Layer 4 of a small transformer language model trained on English Wikipedia (12 layers, counted from 0, width 96).
A neuron's activation on a vector x is SiLU(gate . x) times (in . x), where the dot is the dot product.

Input weights of the MLP neurons that the questions are about. A number n stands for n times 0.0059.
n3 gate: -23 -18 29 16 -25 11 6 31 15 34 -8 6 3 -13 36 -3 5 3 1 -28 17 13 -33 11 -37 11 -47 6 -29 -44 -10 -5 4 -12 -24 57 -3 -6 18 -15 13 8 -37 -29 -10 29 -20 -38 33 9 -11 -82 19 13 -36 -18 -23 11 8 9 -37 11 22 -21 -19 -22 -53 39 -3 10 -8 39 16 22 -3 -6 4 22 -56 5 -16 18 -60 -15 4 23 -29 -13 -15 22 -30 -11 21 4 -29 31
n14 gate: -26 -10 -25 13 -7 9 36 -29 4 13 6 34 -14 -52 3 24 -25 -19 24 30 -21 30 -21 28 -10 -12 16 1 22 -5 1 -65 45 -45 -43 -16 -24 -13 -12 -1 7 -31 -34 22 -7 21 -32 -8 -11 -11 7 21 -26 -11 13 -12 25 45 13 31 20 -19 2 11 13 9 10 17 11 4 -9 26 -12 -30 -32 3 1 -36 9 4 -20 -57 14 5 6 15 20 7 -19 19 31 -62 32 -43 9 37
n24 gate: 4 -12 -30 -9 -19 -11 -10 8 -2 2 -37 -13 -12 -38 20 -36 -9 -39 -2 42 -3 -36 12 -4 -2 -37 30 8 25 12 -15 17 -12 -16 -21 9 -23 1 7 36 10 24 -4 6 24 -26 48 28 -7 16 17 1 24 -45 -18 36 10 -6 -7 19 6 -32 -1 -32 28 16 4 5 -5 -20 -4 10 -19 6 -10 -7 -23 21 -23 8 29 2 17 21 -10 17 16 15 -4 -20 7 -24 16 -3 27 17
n43 gate: 41 -8 -8 -17 -8 25 32 53 -14 56 -43 -4 20 33 -8 15 -26 12 7 -23 -45 8 34 8 -43 1 -2 -49 -23 -9 19 -18 3 6 -26 -9 27 31 -16 63 52 10 18 -3 7 -33 16 -28 22 20 -35 2 -22 -21 -41 -17 6 -36 22 -26 21 -6 24 -10 8 41 -26 -17 60 27 13 -13 8 52 30 24 0 -18 -51 -17 0 -25 17 26 7 20 -5 -4 9 32 2 -14 29 60 -11 -69
n46 gate: 36 2 32 21 4 -4 -49 -31 23 -5 -3 -1 86 13 -1 -4 -10 -9 34 18 -32 -13 -10 1 -1 -21 18 -25 46 -28 25 -16 -21 -15 -44 -28 15 -12 37 -16 -4 -21 11 -7 -37 -48 -13 4 10 -4 -12 -6 -32 11 42 -12 -7 6 28 -22 -3 3 -21 33 -12 -6 12 7 -13 18 12 17 4 40 28 45 -26 -49 -8 11 -11 -3 -2 6 -34 -6 -6 -3 5 54 -25 -9 33 20 -9 1
n56 gate: 3 0 -19 -6 7 10 -63 -41 35 3 -18 -17 15 -2 -12 -13 -46 -14 9 21 15 -47 -16 -17 -19 -3 27 -56 20 0 -19 -1 15 0 -25 -7 -12 4 -21 -4 -11 4 7 7 -5 -41 39 7 48 32 23 3 8 -56 2 1 -20 -7 31 30 4 -41 -5 -29 -31 -18 31 14 -37 30 -20 47 15 -16 -23 3 16 -23 -22 39 2 -17 9 25 -6 13 -4 -6 -11 20 44 -58 -10 1 0 -14
n72 gate: -14 -72 -5 18 -78 19 -19 -29 32 -19 5 -8 39 -11 29 -1 5 -39 32 -21 31 27 -9 33 -31 -15 35 12 39 8 36 -4 -25 -11 -12 -12 -63 31 7 -23 3 14 -6 -30 -9 35 18 -7 3 3 11 43 -18 -53 -11 28 -29 -13 -15 -21 -16 -11 -25 -10 26 -15 -7 13 32 -34 -19 33 12 -18 0 22 -7 -2 22 19 -2 -36 -30 2 3 35 -36 5 31 27 -41 2 -33 41 -20 -7
n79 gate: -33 17 -28 22 -22 -21 -2 -2 5 -47 7 -25 42 22 -8 -21 35 9 0 -31 -23 31 6 47 -13 -30 0 14 -11 -4 29 -4 -57 4 -7 -8 14 12 10 13 11 -8 13 17 19 -24 -3 21 46 4 16 16 25 23 54 -44 -30 29 39 25 -11 25 12 15 -3 32 18 -21 -11 -23 26 -2 16 -7 -8 5 12 15 11 -11 10 -25 5 -49 -1 19 9 20 -39 -17 4 -40 -35 65 10 -4
n108 gate: 27 -7 -31 -83 -29 -75 -4 14 -33 19 18 6 2 -33 20 -19 -6 25 1 -24 -21 31 22 -11 7 -25 16 22 24 -51 7 -9 -25 -2 -27 -8 -20 2 31 20 10 2 -3 14 7 25 33 -57 3 -45 64 2 -26 30 -24 14 12 58 10 -11 -14 45 31 -40 2 23 -25 38 50 -2 31 -7 -6 -4 35 -26 -30 5 -8 21 -42 25 -29 -2 17 -15 -8 -46 33 -12 5 28 21 -15 -12 24
n110 gate: 15 -12 41 22 -32 -9 20 29 -10 7 13 4 -2 30 -4 40 -14 -13 40 32 -19 -10 21 -12 -41 17 25 -47 3 40 11 -6 20 -54 -49 -10 57 38 10 3 21 -9 -32 52 -37 -16 -37 29 -13 -18 -21 7 -6 -11 4 -21 -43 11 14 -23 -19 -29 36 -21 -11 25 -17 -23 -26 32 36 38 34 24 -40 2 -26 -31 9 -38 29 -54 45 -45 -2 -1 -2 39 -44 2 11 -42 6 51 -7 24
n112 gate: 44 1 36 16 -33 13 10 -13 20 11 25 36 6 -9 28 23 -15 -12 -27 0 16 26 -7 -6 -25 -1 29 -29 16 7 32 21 -7 8 25 1 -8 18 -11 33 -6 -52 9 8 -20 33 20 -27 -4 -22 3 30 9 -1 -3 -12 25 -51 -38 -16 22 -14 -20 22 -15 -1 -37 30 -24 -36 27 19 -10 44 29 30 17 -30 38 16 29 6 -4 17 -6 -41 -1 27 -37 4 28 -2 23 -1 42 7
n117 gate: 18 39 -7 -16 -29 -2 9 -16 -13 -11 25 -15 7 -21 16 11 -3 -5 1 60 -12 -23 -5 -15 -21 -33 -21 26 -38 -5 4 24 -14 3 35 -13 -8 -48 11 22 -28 34 21 -9 5 29 -2 -1 -7 -51 13 -23 -33 -11 -18 -3 -49 -32 40 3 -5 1 8 -12 19 -9 31 1 -15 -22 10 16 -10 -9 -28 26 33 11 3 21 -2 -20 -5 26 -10 26 -39 9 15 23 5 47 -5 -8 26 44
n125 gate: 20 -7 -15 32 1 -14 20 -3 -2 -21 -21 20 17 -15 19 38 27 76 18 -7 7 56 15 15 -6 13 -4 4 -3 23 -3 -22 -36 -1 -8 8 51 29 30 -21 36 -26 9 2 25 45 12 14 13 -43 13 10 0 15 -6 4 7 -5 7 33 -35 5 -28 41 30 -7 -3 16 4 -29 1 -48 34 18 45 5 17 6 -6 27 -44 -36 -38 25 -19 -11 -5 -8 -1 -27 4 23 -7 -7 42 40
n130 gate: -5 16 14 37 -24 -30 -7 -12 32 -18 4 25 -2 41 24 3 35 -3 5 17 -21 7 27 -27 -9 5 6 -23 23 18 33 25 -21 15 4 31 16 -35 -16 13 11 -26 12 18 15 -64 32 54 -4 22 -24 6 17 -13 -22 2 1 -74 2 -11 -40 -15 39 -18 -2 -15 2 9 22 -7 26 8 -16 4 -35 -21 40 -41 5 -18 -9 -8 -81 -2 -11 4 39 -14 -44 -22 15 -11 -22 -24 5 39
n153 gate: -13 24 -25 -25 5 -9 -35 0 11 -19 -24 1 14 38 7 -39 4 -11 -1 5 -9 -6 -66 -24 -28 4 14 -25 -29 -25 39 -28 6 -13 -13 29 19 -31 28 -10 -15 9 -2 -7 -50 15 10 20 21 -9 -21 3 -43 39 17 25 -17 -4 4 -32 29 -38 4 12 43 -1 20 -21 -15 -6 -33 0 39 6 -33 -11 -17 -14 -38 -13 -28 15 8 -49 -5 34 5 -29 8 19 -14 -13 6 -40 -18 -23
n166 gate: 24 14 -40 -46 -10 -42 -29 -1 28 -38 -12 6 -11 -16 -4 30 -11 -17 10 -1 -2 -11 -40 -39 -6 24 38 -11 12 -1 17 -26 0 1 -7 -11 -24 -22 -2 -51 36 -13 -38 -55 -2 48 8 -5 24 52 -7 20 -17 -27 -37 29 12 -15 17 -15 10 -31 34 -7 9 3 -24 -13 -13 -10 -8 -14 13 -26 -37 -4 -1 6 9 20 5 14 -13 34 43 3 53 32 -17 -9 19 10 -2 -18 -34 71
n177 gate: -9 16 -20 -38 -18 30 -17 13 -17 -7 -23 -3 -27 -10 10 -3 4 -12 12 63 -28 3 15 22 -12 -11 16 -22 -25 9 -15 -33 24 -5 17 19 20 -13 -13 -18 -26 -10 35 54 -13 -8 -18 58 -18 19 17 -14 -1 -7 -1 -18 15 3 19 -11 20 -20 42 -14 8 -4 -16 -9 3 10 39 18 13 -5 -32 -33 37 25 -20 -2 5 5 8 19 1 16 2 36 5 71 0 -29 -5 -5 33 4
n181 gate: -20 -10 22 13 3 -32 16 14 11 25 -46 -11 1 9 -20 -6 -22 32 1 4 20 -7 -24 63 6 51 49 44 -45 15 -32 19 -20 23 29 2 13 17 -30 11 -22 1 6 42 7 7 11 21 -11 32 8 -8 10 -11 2 6 13 -19 -11 8 -13 4 7 -14 -21 6 -57 -15 -7 4 -12 -13 -12 17 -43 13 17 27 5 -9 12 -94 -16 16 14 -34 -10 -5 -45 -4 -37 15 30 27 -1 -4
n3 in: -4 -1 24 30 -35 9 -18 13 -10 24 20 -16 54 28 39 26 -3 29 23 -36 -11 31 -10 50 -28 15 -29 20 -32 -32 14 -4 5 31 -48 82 -35 3 19 -2 23 31 -33 -41 3 39 27 -16 10 -3 12 -20 14 7 -40 17 8 9 -27 5 5 12 15 -20 -5 -5 -34 6 16 12 -4 -13 -11 23 -26 33 0 -26 -8 19 -5 10 -17 -13 -7 6 -36 -1 2 39 10 -20 7 36 -24 62
n14 in: 8 -5 -27 8 9 -9 -22 41 -3 -34 10 -20 10 -10 -8 -6 -36 -23 -21 18 -8 -30 -10 -10 24 -7 44 33 -14 -43 6 -11 12 -17 -13 -26 -36 1 -38 13 21 -42 -11 6 30 -36 -41 12 6 -7 5 -32 34 -7 46 22 -12 32 25 22 24 -6 -7 -4 -20 -4 -39 -27 -37 21 8 -5 11 -23 -17 -3 43 8 38 8 32 -1 53 -33 3 14 -26 -16 -9 38 12 8 64 -15 -9 14
n24 in: 30 4 -21 5 -3 -7 3 4 -10 4 -24 20 37 -1 5 -27 13 -33 -18 13 -14 -36 -17 -5 -20 -1 -6 25 -1 35 -15 43 -19 -30 5 5 -1 2 -33 0 7 7 6 2 15 14 34 -19 7 -29 18 -5 8 -12 -28 12 22 35 13 26 10 -45 -13 -6 1 24 13 2 -14 -19 -16 17 37 2 -24 -3 -33 26 -24 -9 27 -10 -6 6 -17 8 -6 13 -18 -9 -17 21 32 -9 -6 6
n43 in: -40 -12 -4 -42 -22 -33 22 11 45 11 -38 -66 -24 22 -11 9 -40 -9 42 -7 8 10 -4 -39 -16 11 37 9 23 10 8 7 38 57 -29 13 -12 -16 1 20 -38 2 11 -5 5 14 24 -2 4 -11 4 -25 -13 -5 -42 4 -19 3 11 -8 -49 37 50 1 25 -47 -30 8 18 8 -4 52 -9 28 -14 19 -25 -1 -44 -7 -4 -28 -34 -9 31 -20 -6 12 -11 -47 8 -20 -16 21 -1 -8
n46 in: 19 -19 20 15 8 12 -12 -19 16 -27 -1 -45 21 14 1 2 -18 -3 42 38 5 24 8 -1 18 10 -9 -36 38 9 -24 -7 -3 5 -51 -49 -12 -5 39 -13 0 -40 1 -5 -48 -40 1 5 -11 24 -18 -1 7 1 17 -8 -3 -8 -7 1 -35 22 -50 17 15 -41 -6 35 26 26 -24 8 -24 21 -10 44 3 -10 -6 -7 1 0 18 -1 -5 -9 1 17 44 -1 -36 13 13 26 -20 14
n56 in: 4 -7 -31 -2 7 -50 -4 -11 17 -11 15 -46 31 23 3 -16 -6 -8 3 -10 10 26 22 -17 -40 15 -20 26 -6 42 -31 1 37 -33 47 -12 13 20 -42 -12 6 19 15 26 -2 -10 31 1 18 5 -7 -1 -2 6 10 -6 -28 -11 -13 3 -10 11 -30 -34 34 40 7 3 19 -1 -30 0 54 -39 -13 -16 9 9 -22 10 50 -6 4 -8 7 21 8 -14 -17 39 44 3 41 -21 -8 -44
n72 in: -15 -6 -44 7 1 25 -25 1 30 42 -8 31 -31 -43 17 -1 10 -8 -16 14 -4 -19 4 -26 -47 -47 -30 -6 -1 -28 9 14 18 -4 16 -4 -43 -6 -3 23 27 -17 -30 -15 18 10 -5 18 16 22 -51 14 -44 -24 -36 30 26 26 12 13 -41 -39 -26 -27 -6 -12 17 34 -32 3 -56 -58 32 -15 -29 11 6 59 -20 11 9 -10 -10 13 -7 28 8 32 8 36 -8 35 25 -16 -11 13
n79 in: -29 17 -9 7 -16 5 20 -42 14 -13 -13 -23 -5 -5 4 -21 12 8 -1 -6 12 54 8 48 22 5 3 28 -11 47 11 4 -36 -25 -4 -9 6 -19 2 5 -35 10 26 -18 58 -15 -6 5 8 9 14 -29 17 1 63 12 -4 1 26 2 -26 16 5 11 4 -13 -22 8 -19 7 6 -9 39 -7 12 -37 12 30 -12 -18 -8 -41 -14 -20 -1 10 6 3 -7 -57 -35 5 -15 37 28 3
n108 in: 28 -38 11 -28 -17 -33 0 31 -23 -13 -4 1 -5 9 -3 10 -1 -2 -24 -57 -3 10 -2 -20 16 19 14 33 30 11 -67 65 -21 36 3 -6 -8 -2 8 -31 32 28 66 -11 19 6 28 -37 -5 -27 -11 6 17 31 -4 -26 -25 22 11 1 32 17 8 20 -1 -20 7 36 21 -21 54 -4 -11 -42 48 -45 -5 14 -42 7 -4 -39 32 15 -2 -7 4 14 11 -15 22 7 60 -41 23 -24
n110 in: -25 -13 -23 -16 -20 -8 -6 30 12 -23 38 -29 -16 31 -27 -10 -30 -30 -19 -29 -26 -8 4 -32 -7 -23 70 22 -13 -23 -4 33 -16 26 17 29 34 23 -24 17 -24 -48 29 35 6 -21 23 6 -9 -37 2 -54 54 -20 25 12 -3 -33 -3 9 -26 5 -7 -23 -46 6 27 5 5 -2 12 39 -14 1 17 -48 -47 55 -32 10 23 32 3 -12 4 -20 -17 -12 5 0 -6 -18 47 1 36 10
n112 in: -60 -16 2 6 -15 15 15 41 -5 5 6 -67 -24 -13 25 -10 -13 8 37 -28 3 1 8 6 15 -1 -12 3 21 1 11 9 -5 31 -7 15 8 -15 -10 -12 3 43 -45 28 38 -3 -17 -25 9 20 32 -30 -35 -1 9 3 14 6 7 -3 18 -29 22 -7 8 -24 35 10 28 3 -11 39 -9 24 1 -21 -16 -18 11 -13 3 42 12 20 -30 -16 -2 14 -2 -2 -66 7 -3 1 -11 -46
n117 in: -23 19 10 -1 -55 38 -49 4 8 12 15 34 -26 -10 -6 6 13 -14 38 -26 -23 -40 -20 9 -25 20 15 -7 11 -14 12 -3 13 -22 -18 -16 21 8 15 -12 -18 -9 -4 11 -4 2 3 9 10 17 -46 20 -26 3 18 17 -13 2 -26 12 1 -33 -9 1 46 28 4 24 -42 -1 -32 21 36 1 -21 36 9 -18 23 -11 51 13 1 -3 2 53 30 25 -3 -14 -23 -14 16 -9 -21 10
n125 in: -9 21 11 5 5 34 -29 -9 -17 27 -14 -34 -40 -15 4 -15 -8 28 42 17 -16 5 43 27 6 13 6 24 -7 -42 -18 7 43 1 -7 -4 -31 8 21 44 55 -9 -14 -25 -39 11 -18 -19 -28 -16 -24 1 -40 5 3 -21 24 -21 9 9 -22 19 17 7 49 -33 -26 51 1 11 37 -40 16 -8 -46 13 45 -4 -5 -10 -30 -56 12 2 21 21 -10 6 32 -36 -6 26 22 -13 -47 -15
n130 in: -6 36 -20 34 -10 -54 7 7 4 -15 -26 -22 -3 48 5 -33 0 -36 -36 -21 4 19 -31 -13 28 -1 1 -10 8 34 6 -7 19 -45 -29 -11 15 -24 4 -10 31 -4 14 16 -8 10 66 40 16 -57 17 -1 57 12 29 4 -8 9 -22 -15 -1 -18 4 -1 -11 31 -30 -30 -11 4 -11 14 17 -8 -40 -7 -21 -40 -14 -23 15 -17 31 -25 -11 10 -36 -45 -6 -11 -10 -3 -25 -5 -18 -5
n153 in: -13 -3 -37 -8 -26 -7 44 -19 -15 28 -14 57 -2 8 12 4 27 -2 -12 10 -9 3 -15 27 13 -27 25 -11 -3 22 11 -11 2 -22 -37 4 21 13 -14 1 23 -2 23 27 11 45 -3 5 15 -16 -11 4 -51 49 -36 -10 32 15 -5 39 31 -1 21 -3 0 -28 -2 20 1 13 33 -31 11 -25 11 14 -25 32 2 43 28 -32 19 -26 13 23 -13 39 2 44 -7 25 14 11 5 19
n166 in: 19 9 -10 -3 17 -9 -28 12 7 -36 32 3 11 40 9 -48 16 41 0 -5 7 -10 18 -7 17 -30 44 -6 23 11 -15 -33 -17 14 -29 -28 -7 27 -17 21 1 -1 -20 4 25 -28 49 13 51 1 12 40 33 -15 -41 14 -21 -11 -5 -5 -18 -19 -3 6 30 11 15 14 18 -11 -7 -34 3 31 15 5 -36 -15 -13 23 10 12 -38 -6 -31 3 1 13 -9 -15 0 -5 -10 12 18 28
n177 in: -21 -32 2 -8 -31 -50 24 -24 -43 2 11 33 -6 -6 22 3 -14 25 20 -7 -12 -27 32 1 8 -40 9 37 19 -1 5 -10 -19 33 -3 38 10 5 -15 -20 15 -16 12 29 15 1 -20 40 36 -18 18 -11 -1 15 -26 1 21 -61 -23 -31 -15 -25 -18 15 -8 -7 -12 42 -21 -22 -10 13 -6 23 51 0 -16 23 -16 -13 -28 -8 -17 4 21 -32 27 15 2 23 -13 -5 3 -15 -13 32
n181 in: -20 1 12 -23 16 23 62 -3 -42 11 1 -7 -29 -2 -24 6 42 11 7 17 -1 -12 8 -13 19 16 -36 -1 -14 30 9 31 2 10 8 20 0 -1 -25 -14 -37 5 16 -3 2 32 -47 36 12 27 -12 19 -4 -11 -21 -9 32 -27 13 -4 0 10 -20 -37 7 -46 -40 -20 37 -24 -25 -35 0 3 24 -1 20 -10 -13 13 -37 -17 -25 6 28 1 25 41 -17 -20 -20 40 17 -7 -13 -9

Each question shows a token from some text and the vector x that enters the MLP there. A number n stands for n times 0.019.

" W": 20 -16 17 -22 34 -12 7 8 -5 5 -11 -36 7 -22 24 -7 14 -34 8 34 -6 -19 4 16 -5 -3 2 22 -14 21 0 7 22 -30 -20 7 10 -6 4 -10 -16 -16 -9 2 18 1 -1 19 1 -21 9 -34 -4 4 23 1 16 13 -15 2 -7 -5 7 -9 16 -11 10 -16 -26 -1 0 -15 42 9 5 -4 -11 29 0 10 27 -11 -10 7 3 9 2 -18 -23 -28 -9 -7 13 5 8 -3
Which neuron lights up most? n24

" a": -5 -25 3 4 7 -9 -8 -8 27 15 29 19 -6 -6 -9 9 6 -23 -16 15 12 21 20 -9 44 -6 11 6 -8 0 -10 1 -14 -6 -5 1 30 15 1 -5 14 -49 -20 -7 0 1 10 21 -8 -17 7 -33 12 -2 -15 24 25 -12 9 -10 8 4 -24 -2 4 15 35 0 -10 16 -6 34 21 -3 13 22 17 2 17 11 -24 10 -17 -1 -19 -6 -13 -13 -10 -17 -4 24 0 0 10 11
Which neuron lights up most? n43

"quarters": 0 23 1 -18 7 -13 35 -4 -2 14 -4 -8 -5 -2 -24 2 -6 -24 19 6 -24 -10 -8 7 6 3 -12 -30 -9 7 2 -7 6 -6 -30 18 -3 0 -7 3 6 -4 37 4 3 -36 -11 -10 -12 52 -3 -41 1 6 19 0 -10 26 27 5 1 -6 3 2 -11 5 -3 1 -17 -11 8 43 -13 -24 0 -16 -22 30 9 10 8 -9 -9 -27 -16 0 -15 39 -8 -25 11 -32 12 26 -1 -6
Which neuron lights up most? n110

" V": 6 0 -4 -1 25 -4 25 4 8 3 -14 -13 16 -24 1 24 -3 -5 4 -11 -3 -7 13 30 -2 5 18 2 -18 23 -3 -13 17 5 -23 11 5 18 0 -7 -4 2 -9 -11 -4 8 -8 10 -1 12 -1 -20 10 -3 15 5 41 2 -15 -2 10 -6 -18 26 27 8 8 3 -13 32 10 4 40 -15 14 -7 -3 11 1 -21 1 8 -24 19 25 15 12 -47 -3 -32 -2 7 2 5 -6 -17
The most active neuron and its activation: n125, at about 0.15

"ple": -7 -35 -10 27 49 7 -13 10 14 -45 -1 24 -11 34 2 -40 2 -1 -31 -13 33 25 -10 9 17 8 14 0 -19 1 4 2 51 -9 10 -3 2 -4 -5 -12 25 -2 -12 0 1 -11 -1 -4 -8 1 -21 -13 -11 -15 25 5 -29 -1 13 -9 14 -7 7 -10 -3 6 28 -12 -4 30 -1 -5 15 -6 -10 -2 -32 2 7 6 -7 1 21 38 2 -10 -21 8 -28 -5 -1 7 -5 -2 -1 24
Which neuron lights up most? n43

"ide": -4 -19 -2 -17 47 29 -3 5 -34 -2 -2 16 -26 37 -9 10 -31 10 -1 11 19 3 -3 10 25 7 -4 39 17 -5 -2 -5 -3 -16 3 22 19 -11 3 -8 0 -6 -18 -17 -19 10 -32 8 -6 -1 -10 -13 9 14 -3 24 -1 -10 31 2 -2 -16 12 0 -9 -1 9 -7 -9 3 9 -31 18 -2 0 -3 -13 -13 5 21 14 -3 1 7 15 -4 -6 2 4 -38 -7 2 1 -23 0 10
Which three neurons fire most, strongest first? n56, n125, n43

" with": -11 -10 -6 4 14 -4 7 -14 -6 4 0 10 10 -10 17 30 -10 -5 0 0 -26 -1 -16 2 24 0 -9 -6 16 0 4 -11 -14 -16 13 -24 -10 -18 -19 3 8 -9 -12 3 -9 5 12 32 -9 -16 13 -51 -17 7 0 9 -5 -15 17 8 3 -8 -5 16 5 0 24 4 9 21 -11 -42 6 17 17 -9 11 -14 -5 -7 11 -11 -8 11 -20 5 11 -3 10 7 22 17 -20 28 17 4
Which neuron lights up most? n46

"3": 24 10 28 7 -3 -3 -8 20 -12 4 -1 48 3 -5 -24 23 6 -22 0 -10 -15 6 2 12 36 12 -10 12 -15 -31 12 1 14 -12 -2 13 -9 7 11 -3 -17 -34 -10 5 -2 -6 -6 -4 20 -7 -9 -29 -11 34 33 8 -10 12 23 -6 10 -13 13 3 -3 7 9 17 11 5 6 -19 -2 -13 11 11 7 8 17 -12 4 4 32 17 11 3 16 7 14 -21 -14 27 3 -23 7 11
The most active neuron and its activation: n56, at about 0.24

"ed": -49 49 10 -7 25 0 33 -15 -12 -4 1 20 -20 -4 -19 -27 -2 2 11 14 -8 1 -11 -12 -24 9 18 -12 20 -1 10 -30 5 -21 25 -7 8 -6 -4 9 6 -29 -29 6 11 0 -1 1 1 31 -15 -33 -7 34 32 14 5 26 -4 -5 -9 -11 -5 11 -8 -14 12 7 9 7 0 -3 14 -8 5 -2 11 -20 -20 4 -2 4 2 5 -19 20 -4 2 13 -15 43 -9 -3 -5 -11 19
Which three neurons fire most, strongest first? n14, n108, n153

" book": 12 1 -7 -6 5 21 -11 -13 2 0 15 40 -3 21 1 41 2 -12 -23 -11 -15 -4 -6 -32 11 -5 4 -22 10 3 2 22 28 -8 -34 0 9 32 -1 -9 -17 4 -42 -22 -8 -46 21 -23 -3 -14 -12 -49 17 -15 3 15 23 -13 13 15 2 2 12 -7 6 -25 38 8 17 -17 5 -8 25 -2 -14 -3 -15 -2 -35 -13 2 -6 10 -21 11 12 -4 13 10 -34 -3 21 8 -10 -7 -1
Which neuron lights up most? n110

".": 4 16 21 -1 -2 -9 4 -21 10 23 -3 -2 0 -5 -28 -4 -2 13 -8 -11 -19 -14 20 3 18 -8 4 -5 24 15 7 -2 20 4 34 26 3 -11 -2 -1 -16 3 -46 -9 1 -3 -22 1 -10 -12 -9 -42 9 26 7 5 -19 -27 25 -3 18 14 -2 0 -2 3 -28 -16 -5 0 -13 -4 24 21 -8 -20 -3 10 5 3 4 -14 44 0 15 1 -12 15 -14 -12 -6 24 -1 -9 8 -39
Which three neurons fire most, strongest first? n181, n166, n72

" was": -1 9 0 -22 -12 19 -20 -33 9 8 9 30 -18 -23 1 -27 7 -10 -12 35 5 0 -4 -34 13 -1 28 -44 -20 11 11 3 -12 -14 8 -14 5 -8 6 25 -15 -16 -22 5 28 -3 -11 12 -4 -31 6 -43 -9 36 -3 6 -30 -23 -6 15 -13 -16 20 1 -1 -3 12 18 0 -7 9 17 -19 -9 3 4 30 9 19 -11 -20 20 3 -5 0 9 4 35 24 -16 -5 -20 -19 -17 11 7
Which neuron lights up most? n117

" of": -8 11 -25 10 16 -3 15 -4 -7 19 -1 14 13 3 10 32 -2 -4 13 -21 -22 10 -1 -5 10 1 10 20 -1 7 10 11 -16 -20 11 9 -8 9 -15 -13 7 -32 -18 6 -9 8 -9 20 1 -36 -7 -53 17 3 23 0 -8 -7 14 5 20 -6 -20 5 -9 11 -38 -14 -6 21 -18 -19 -1 26 9 0 18 -7 -2 -12 2 -10 -6 -26 10 4 0 -6 -15 -33 -20 4 -8 -7 11 14
Which neuron lights up most? n79

"ould": -5 -8 1 5 3 3 -11 4 -11 -16 5 10 -3 6 -35 46 1 -8 2 21 10 -39 -7 -14 13 6 -10 -12 -4 11 3 -5 7 3 0 29 -28 -17 -1 10 -17 6 -15 -12 15 36 20 -1 -16 -4 -6 -48 18 -11 -3 27 6 33 12 -11 -15 25 -4 -6 5 -15 32 -19 -10 -15 -1 -7 4 -5 -18 11 -15 17 31 7 -8 -20 47 8 34 -1 13 -7 20 -30 -15 10 8 -13 9 4
Which neuron lights up most? n177

" and": 4 -47 0 -3 -7 -40 23 -5 -9 10 4 9 -9 6 0 27 14 -13 5 -11 3 5 15 10 7 -4 16 3 26 -1 15 -12 -10 10 -4 10 3 -5 -14 -15 7 -14 7 -16 -7 1 -22 18 12 1 4 -54 -5 4 25 -10 -10 -20 22 26 -5 5 11 -3 2 9 25 -16 -3 -2 10 -22 -6 11 16 -7 44 0 11 -28 -2 4 -26 28 16 -4 6 -26 -21 -13 5 2 -3 -6 4 12
The most active neuron and its activation: n79, at about 0.14

"line": -10 -4 -14 -8 19 3 13 -1 -17 4 5 -2 -4 17 -23 -1 -18 -11 -12 -2 6 -15 -6 -4 19 4 4 28 -12 -1 11 5 -12 -10 -18 16 -27 19 -3 2 7 -9 -7 -20 -13 4 5 26 5 -22 -15 -56 0 23 9 12 -27 11 9 13 8 -1 23 9 -9 12 11 -7 -7 12 -4 1 7 -15 -17 -36 1 -6 14 -17 26 -24 25 -30 -23 0 -6 -7 -37 -17 -14 16 -3 10 -8 4
Which neuron lights up most? n110

" O": 7 8 -2 -21 18 -7 16 -1 24 15 -13 11 0 -4 -11 7 -4 1 4 16 18 -2 -23 -23 7 -11 10 5 -11 -21 -7 17 -3 -9 -3 1 8 8 18 -22 -29 -11 26 8 -17 10 21 -8 -1 17 16 -22 -32 19 -7 26 18 18 -12 -7 17 -7 -28 -20 2 11 27 3 -4 20 -24 19 12 3 -10 6 1 35 -7 -21 29 5 -15 -10 -12 -10 5 3 -23 -9 5 37 2 4 18 -9
Which neuron lights up most? n153

" business": 1 -14 0 -1 -2 17 -13 -11 7 8 -8 14 -14 1 11 12 -12 -7 -29 1 25 -1 2 -35 -5 -6 -4 -11 -15 17 10 -4 -1 -12 -17 12 -39 -3 -3 8 -42 -3 23 1 -5 -24 -8 1 2 -22 -8 -48 11 31 -9 19 -26 6 29 0 -3 -8 -6 -2 -5 -10 24 21 6 -19 -4 22 14 -20 -36 -1 -18 -6 -10 4 -4 2 -21 11 -22 0 -13 5 -33 31 -21 -14 -1 11 -1 7
Which neuron lights up most? n125

" recogn": 3 -1 11 -1 -37 -5 2 -4 15 26 -13 14 -22 -4 28 11 1 -23 0 11 8 39 1 -10 -8 -9 -31 -1 13 25 13 -4 13 -9 -19 2 -5 5 8 11 14 -2 -17 3 9 -3 28 10 -20 27 1 -44 2 -32 10 -1 4 -14 -6 3 -12 4 -39 1 -3 -15 -25 28 -3 8 -11 6 -8 -12 -7 -21 8 1 8 1 15 2 -7 -21 24 9 -8 -12 7 -30 5 -14 16 2 -12 -19
Which three neurons fire most, strongest first? n72, n130, n3

",": -7 -7 17 4 6 5 -2 2 2 8 21 33 8 2 -16 -58 18 11 9 -8 1 -6 1 -10 7 1 -8 -10 1 31 -6 -12 10 -9 12 6 -1 -1 -7 17 -5 -3 5 14 -7 14 -4 15 -2 -7 8 -54 3 17 11 17 -32 -4 15 34 15 -17 -18 -16 -8 -6 -5 -4 -32 -8 6 -16 2 0 7 7 2 -4 -5 -32 -2 5 -37 -8 -18 6 12 1 0 -5 8 17 -12 -6 1 -9
The two highest activations, in order: n43, n108

" author": 11 -9 -3 9 -23 -4 -15 3 -2 7 -10 21 -1 -17 -1 16 -4 -18 -11 13 -4 6 -7 0 -13 -8 -19 35 2 25 10 26 14 -3 -27 23 10 6 3 7 -17 18 -3 3 -7 14 1 -11 -5 -18 -2 -65 1 5 2 1 2 -29 2 8 15 -7 -4 6 -9 -12 -12 22 10 -5 -9 14 9 -11 -3 -23 -11 -4 -6 -4 0 -19 -9 1 12 12 -3 -5 29 -31 -28 21 13 -12 -7 -9
The two highest activations, in order: n3, n166

" Bill": -4 1 -12 31 -1 -17 -11 14 5 -6 15 6 -1 -1 -13 28 -11 3 -14 23 -4 -19 -23 -13 14 9 -8 -15 -3 20 -4 11 27 -20 -9 -15 -36 -15 11 -10 -26 3 -4 -14 7 9 7 13 -8 -4 -3 -58 23 -3 3 -4 25 12 -12 2 -33 -2 2 -5 4 -6 24 -14 -21 -5 -22 0 20 13 9 -9 -2 -23 -21 0 3 -3 1 -6 19 -5 -1 21 -4 3 -3 4 -9 3 -16 -4
The two highest activations, in order: n108, n125

" She": -9 -28 12 -7 -25 -7 72 6 21 -20 0 5 -10 -4 14 55 7 -15 11 27 11 -11 15 -32 4 0 22 -21 10 21 -7 -4 42 11 10 35 24 -16 -10 -13 -22 -21 32 1 -5 13 -34 11 10 32 -9 -19 4 -7 -15 0 34 -31 4 -18 -25 -8 7 -16 3 -23 19 -2 -13 21 0 0 -18 3 -1 -19 15 18 -3 3 -16 9 -31 -46 30 0 10 -12 -8 -1 -16 22 -22 -22 1 -1
Which neuron lights up most? n177